Layer 2 of a small transformer language model trained on English Wikipedia (13 layers, counted from 0, width 96). Numbers have three digits each and are written without spaces.
In attention head 0, each number of a token's query is one row of weights dot the token's vector x. The head spreads its attention over the tokens so far by the softmax of query dot key.

Query weights of the head. A number n stands for (n - 500) times 0.00087.
q0: 448604666740849520383795721273058371340312464501465534593553555499412475429286274332469506455589475154375518543686424401437408403385329544613489575387349312466420680469599518476385378463325511512421597568580360601468815250402397497601504353642561542476638322691291744357379484407355272526
q1: 408590748577637736265614677630289401306592581627414174350517405381658470325476497333464251489666519300678353628522427296481535244408541613445540552438538523564211576465528502316386463338467620607257602444571348576433442279600399564606726290524541696536505573440553562422321576412236415561
q2: 543580561445614666420467540456444714537590411407519388527528588319371568631502620455539536443453563387598633598559485481602401276505675405391367515555416576422425465553602585478506546442554636626679425559627530558432363594502526542408533358591444610526482470363606463533420613500420625609
q3: 339532537758499481444630614590460476488431659494431420654360493416423392625313374367518536590509542443669457679795318465282551633449644526577727550231589444583451549204497470534500447455595393387603382404482675580698552340591450370380691511652515537545383631392337593553367390545134245399
q4: 372526508408508550450753711571467661379497504579562520666471405660574390528446486596434471635526704504502363551633430463421641301362789672442511804218340325508321563530863383620664477657725617516377393519617768399634278414352479708570789632625438573449509467603372598456536202446335385430
q5: 416550427298396258585459578707695372668530592629399597428679393557437739479461651386577688683500620614401757481234416351531486663567538413501602531439506389524580181559634517606517582517445269611565381679617611438661577546388413526492501420497371517514460599370441500441725330369491620423
q6: 535716554554543403407427648714593649372542730626712654504683527554552539566379325742316459421601345632467583524549491542366463528339383699405526317456238511246462557339536417498444431384527697633584359360503555574563751397512496433364490644477498532508444624542536737603483483620589605518
q7: 420502319330489502699378382441555764723428575262607492517430360742442761444447381426629650307631810752620658619299569260724654630538464596481584505348531567441453308477456562278541842364462607646690466696410470383428529514519580347658535882494427345754429485463771761572553352437577488421
q8: 494584551342461597519191325328562502963652417561569667550593547347600495546332741484436445560418486460429478367506512392416742573678492504426316523618478509431445515656259504447428515624633635475605604449402408708590440657384451617438365568500668330271519597406573444595396447416626497676
q9: 649450448632681485564737715601346879359278692356396496474403545618313554738447214373549651381562723592804543629492436573767723344327758458420623569374634559759478522567598492752200435536566574654411758553266465396537452551343548561372544378690396640662571663654422478459424512465256416514
q10: 623493490726541611585571548172480756525625486570298464544500668472528474750467490326511146546630566484390567538578603563265465670335688495566332234485399422813484488684469518433400535298705304474528588342808455523538514497507472602375521323772402655646557301402679511516421468242486248613
q11: 636560417499534347740551361345719542457674497658565735663708510329526474580420637744505501745595341426630700714552307371571648562533610617519674616549495368628567422476646436419506843630592659317425513414633434426675636583725590259379500356292552371374604216383568359193409562429408672460
q12: 455621308674652472506536453656277605478522495610512597511633692567687475352685696329432798432420628822171381398594419438418463442536360505575615614599431370617486773630435298401512556350416704582597746703538250279355829673531617552423413287427512753538617430502285290355238455578397455407
q13: 354220336620684529574595350556448418657618667452400684529413507524371442455369429755645553233557568515710494478529544645320677521183323311530686420419445400466706566662493524490676373649404594597494430392428429295306570500533384628475636227320450420559497674574531634411630530327613283338
q14: 331721430538558637476641239714648584634525749562527852563462656596445434367585545549430630232285446578191463363630608662472450407533568551449610573644339662583707363445368397569460499599494436176703313532475697487350199606452607441487488591225638468553526589275693566357614201689414753703
q15: 599498383409551540617361557471373590617314460436438392522397500393544671625302601418470421264419539617430599467895468756582361424690710504591576610364526575292399593478572566559457335432392375658350549382578587593386737545500364295579454583082521461397359450748454651543596144470330267595
q16: 538497333371521415463415584353640466371483487298580338422543536597474390487560417481311440378340582396482584510429503524355408596651803469497603520490575540441552369569486526635434595459524477344450578403493494380465431525441484635443480647471578548346451508443609579535671706469459642431
q17: 511349607641473498460542599621470442606536476608548542529320311530735554552588604419362455546372493564526385394512340573509615516453510503444686570340514436411541685479453451744554430567673510386442427296662550694513403359608569487528608582684387505540582507403638448540621540529553431433
q18: 372409723571476469453745728573342587393252638520394472557742457629533534561558533502456506589719668353684550451775476449663488320290549514465614543306598404432449613601636327567355521359739457316627415442365561682533596432539562429504684477682489583480597523507363450577417452425316473363
q19: 562643323457605573533630374154570422427540331512444515618362655590148566579434497477412753322441567504299416415651650551521497567581424520485416557656468591630639426508536771372662519473478458543335485450399578511405309673531456671511371446481624505407820443483588499413416557692444415556
q20: 518538502539438421324626562428760380482475486431380526603547360330593259498600500468340487497610526364455531385400460439473638522369589606568579719726453695514552625507609544448416516353551618556343544670639371497484675700468468457464430534317574599305658467433404392262428403471484287330
q21: 465495525364582372553769486392578483331614277574419455497568576443529290725357643201354372508507528312791482599461321545735645480437567586428602552586531671689547465542509513393413588412615381591407353421431421518423767460469779733331341320638283414513611654357506646560197460378422279628
q22: 528556296483569640468560812506681394376242625553289205707269679571443453378586426341565572432808618637409155399613561521474642297294575536442518616522444329593437489455578648365258556565346624532336360359309240326360482561467204446487398470658785720549662440636478641621488640450517497379
q23: 577540355690498859340308590593564537598401466633581503536405402439463358711496469473537568461621314456586509455207080339446425599621269587902627604784494475385389587433483379493529402428591577416636420462759587420474319477707426549665429478729570491506398489407296259370621490519444508633
q24: 421353740826554408495690836458428647695718541434436539528691509424567355671373507410583447462645750326658441747456390307682476437271698565560602564324579498459357583627290455635287563670566536589669795543595643618318708538504372530605529318696661633496530592605508371421404495515234683391
q25: 502680370430545546399420275403674272575374310544676666354563356492423671469436450427511450423318577508439578410583442553436473402542482569517455506616434538287509495430474447417534543521575522232455557534518387654511310697585654571511548789440333523444495476430375434488533266592484567679
q26: 453607734382488583371340408494353750382465701589582435625584539474569471182515509687417403705473279588517543527551584482534372443447416528554521500449525601383580429389560512637585511571472368573465465503592633340496546498312541545471483450337418156489328401656974563372434689546643549762
q27: 700510464371498631442720468260391483574655498543369764374867560386503517380171663723424455381614421725734512464834429552362465517615409708617476554339450618586403403462412537384625377308557563592571236809535512512330389574521620781612838382637408546456542592548666534570559431464213470389
q28: 727673439326495415244436168579580477307645382589536525599768331421516646520706501304561662489652332438326256515478740743494329311418481443750410399416660609537510555538438488440497644586646682398550646671602584699536613460445361633518500579369492382477451632590665338486529204295440317561
q29: 534332281501413588407516397480558305599671341383659433572366489436633790511494286476489516371408565882315575617623563337504289431679412430559487795498327721459459340657513378531394202650438432210542552543417976400451441723416679605674557316388332291603327353649385374468409591767468408576
q30: 299525439422308642491565381264553639608573769424732471313626432444689409514644528486350514549559577325392435670559719373565338414444412664189371515908635717461443639527452573526536791538716455299226490585810377345407349710524385546471411610417574653635370409360436779511695604520381223448
q31: 497489746763577712401553300625434513571450616400429461497285515438421484427398359591704535424589293508694456597583693510572498405394614416358371557577688498468156554616665516385441637409315369535727572414484659460821506677418615679313582503410729734779560329404608486413541287419571694702

Each question shows a short text with each token's key, already scaled and adjusted for position as the last token sees it. A number n stands for (n - 500) times 0.004.

Then comes the last token's vector x. A number n stands for (n - 500) times 0.011.

0 "om": 352533536485414468536541357482570481561564383487527416511453522388456531509655499553339392441494
1 "as": 403649460515572453527554408468716594557577369520456518502574517418489464508717642551413446442449
2 " C": 443665398528411450356527267398689463656550343508535469562633586407468456573808719547428401447591
3 ".": 431553417511398491396486312485682555567618370564385642549576674415431346645878737602473385440509
4 " B": 524517385448438480387522331417700526639517308450420663549642583416462395544844704557477345473555
5 "ut": 608493394465447467465529391447640469582536325510625621395544493495490526520699560496425337366584
6 "l": 414416424418377507470553309450694515520514222545702486408521512410410548578759650459347304493582
7 "er": 365331419436380495430583356523715454507553305474537476434574511459469415538695709598348425413551
8 " |": 470373528470369375503521206525603523549584314477603403351674538374453432556891765654487367479531
x: 356477641687279481279569349514508377413589603479430469649529256452431591389458413578433610472394659452417515541625423605393461598443377631523626559493394539432656593158489511497434510519626400429442657346414451410402604478579505346496550711478427369440592511505469451517425448638518426515
Which token does the last token look at most? 3 "."

0 " p": 559567469537455494354528255491682445563569306455546366672672606424481403522798777496440342454548
1 "s": 346542467482465432475407322492661500534558299567474445533618606434432470649841741537474357406529
2 "y": 452663421419356478453578374487740504534603263528334506476537533403452537639769704556445337399498
3 "ch": 599618425431405495391520309447662552615567282546291608517586541490534461566832658493412374410552
4 "olog": 607565385428441457433506225415694489619528331544517571519565561374380525564841710566422301283575
5 "ist": 515517490448337507463480335386665473541511292463599590483513574449413515560675642565472306378533
6 ",": 573443460517352446516541295456669513525590357505511599465596588345434413592823677512465343428574
7 " for": 432428316358340423387494284445699421539606289550570629446627542367417440584844805622513333376484
8 "mer": 435429380402349466450519335518599424573603366490415392442513440469518387553710663579378436440466
x: 528419469394469329577604275391628584730440415530458532449454351608535433242634455479581582525401437591325549328435546482398397485437489603769379458629492467359415294483478419530677443369434609574612548449498375619355542379341531529420573641570456455593354422569564467558543443501664570510
Which token does the last token look at most? 7 " for"

0 "t": 441584433528411406437422389491706527555574342448621465594550653435548478549749689553331371462512
1 " is": 392500452495368378426450213515549466544579374483520403649600543335481495562854717560455251393599
2 " ": 450627418533425435368540252473666477599521295483522466574603651361385443667955740592494310426644
3 "est": 584592395397472419419493312400728485584488283426397534527553530466471500566717707555403341446556
4 "im": 699512390401377524375577362506648548530646323570575605513556543436405482633731587657463434434624
5 "ated": 477554348420406472503523402434608388532544281556509526554544543361458497534680715512358406469544
6 " that": 534535374436362465396493206480683485517587360507596623479564561377407384619906870630474312447491
7 " the": 387498375407322371410470191470640485622576316565541545456589473376442357553928780665483373409584
8 " co": 365395391344325499395585361436659515688584274488510424321607549338377406552816704579440302399540
x: 641436636492345491389377509507548658432530441417536382650485358420535649019447465434616666511298372556401582378648618576412418416555542616490505399473557529406375399304523436638711463554417535398545342458540464512433484420577613550581496379530403476394506433598514541515437413609467680564
Which token does the last token look at most? 7 " the"

0 "ium": 435446548478431530560438349430588587563589521558524441512489513442385539588623545551460417426539
1 "\n": 484601393625393373463476179437715537541595323588607460611546700374430366594934777546480319484478
2 "-": 464543434604467402499604298439639508662553284547461496613525610304439490563882697624399375445511
3 " B": 456578392481438471385533324397712515650530324458444605613628556416467402539841696591496354506569
4 "ul": 678542351385401516468569297486676485635643217555544595521602557441409461543748700549416365381569
5 "g": 577363360466316446516576341498739506591610325581621583431528526330495512585736653580428376407641
6 "ar": 407418455410339512491523286541638456590543335592612531488548458486513399561764640514408420409459
7 "ia": 430309498413369526465479311415728595598602252466534533471619505440405470499672679566420410407524
8 "\n": 416397476504291436482499176431709528541590324587575452342644577337429368558933789546477325485487
x: 525480710557277485271507429503561410377534595422708599532477344471643485264537383706427669444504474384570598464627510468460452395540353637742482622603436665414468570315606519533580432484588452417551485575419429382499588534629574380595602701602541521475520610511432448586520487622459576402
Which token does the last token look at most? 2 "-"

0 "es": 437513505484518408444474415463635503560528388475563373456558582457384521617711644580465341369494
1 " n": 399530383499335423409582304505661402517555298524533395638647647399456459589769725532489380388631
2 "um": 444618428448450440436566353475668478620606331446375562591615514378421411546706625662458397454530
3 "er": 587604383476389482422592341528719464524552260460357656577608556440454414550727718605374398425560
4 "ous": 556520447406447436433600407480681469569574299477487586601599608401409445559726745608473352383488
5 " is": 590565335430355420436469204506567471556588376483565568498576494321470488557874724557459249389600
6 "land": 499492374353404428459532343441692529558521306505616601501585514352425508536738682503416266433589
7 "s": 355437474395405464482413300487648513547541300571520541472546578417436457627843764548465364398539
8 " ar": 402341353297361451366567270538691452622613252561444515355542514388471409491878804565462386343543
x: 606430515630170530262635390613435332394493524645618530723494458632650390318464439608676584480198487448604493340520505507411359433544495450694370408603560531365486336332584545504441522546371467501427425501487496510485433368364579572430542643475507455505486516591634609510422518458526560628
Which token does the last token look at most, and with what share of its attention? 5 " is", with about 80%

0 " b": 522588540517456482408534316468659504597501274485631439657705561354490387546853693508425302481557
1 "ord": 336528481494421535468613355529561443527566299505434520553548585430480491573783549524348332356554
2 "er": 413660409513378474419588339527721458521560274483337577593611553431481425550703706581354410417587
3 " m": 517564413438348496378593267520673463520524343518389550603638557440472386550854764597514326405642
4 "ount": 610535393473448412500555335470656438599601354463493566581606563365537448538773665534369332355552
5 "ain": 562436395391377417465514351457677399507628248503641642498564505359545420550722656597410389345530
6 " r": 500431288338483417421548274467659431584576268510572602417554573416414390530881713539457401399648
7 "ang": 330397464404346392567521479423715500609565319531515538379550496413362439561735606497458263438616
8 "es": 404348511397402426446500359450661529589551322469408490493513575403384494615761684577430304342522
x: 409380511439438402326421510525463399415515563457483624498439419659467638308603704639434495600177489619432582260308604552590291367592384532403500519634485480294695456387540585562518523598497512527586683551619397559457495556484452562619456515594417419412537503397625526404498550624534494538
Which token does the last token look at most? 6 " r"

0 "pe": 395572495467487431564470380432582491578523352531628456543573538427501451485650597572314361461561
1 "an": 386573475568365430487489370503621491560566323505476424535603569468482438540788643572377461403550
2 " m": 440570447451392487384598263506659471525513367538421496634607555482470408546858752627533358438645
3 "ount": 551565419494455404503555335471657440603599356469408536613607569372534450543777662538375337357553
4 "ain": 648516397407380407469514350460672402513624250507526653536576519371553420549722652603418399346528
5 " r": 557502268356485411420544268470660437600575269521546619491576570424416388535891717552467406394641
6 "ang": 420432425419344389561523475425717499611565318536650584392563508424359441563738604499460272442617
7 "es": 372368508404410417443498359450659530594550322472529572490529584410387497615760684581432307343523
8 " includ": 394403409314419359485618276470625559576628295503410532383507551372438414531829754610463335445388
x: 622431694571337550279690538519579414394553523501506625375500422563400501163438644457650578503435503394594474473553492659478304619481457536651516443668620543359501524284600576514649542753598403411599496527520419516551552406462637645461467569550531443347431495459487532586538483558439561660
Which token does the last token look at most? 2 " m"

0 " M": 466558502580405472341610275488728459588603306470562372670674635463487395556834767570525357419609
1 "ade": 396609470542401391552584351474709520581623326513484484592593594338395443553737646539384384372594
2 "ir": 444578389435374469378594328457749473647597214557339558590662566478454410600838676545413391408565
3 "a": 526598439482355503438500373492684517566598326506469603522573598415393402589751736562406439367541
4 ";": 494479389618351457519490207506645578555544305503376630433589620336436410561879698577501398419511
5 " for": 590565294376343410388517255459704443547635280547522622558679571380437430582846833639486349381481
6 " Fran": 527358290409350503386546245543703482677696266432579619421665569356487367519875815569461406374494
7 "ce": 385357509377396460475489350460665502675611285457537470431542546374513360566737717558349410480439
8 ":": 411417403391373387453533167466604562547598281455525438416535593342405445552873726619503344403535
x: 273474547557360529284472606379465485469381503455506630568491376440499617150462486640340703547276453596528533416589401378343513512395288425647447571606424449519618491423614573375663436553708523446475474430483500574395496536560481377572515668568443502397497416539620599605608379621461514615
Which two tokens does the last token look at most, in order? 5 " for", 4 ";"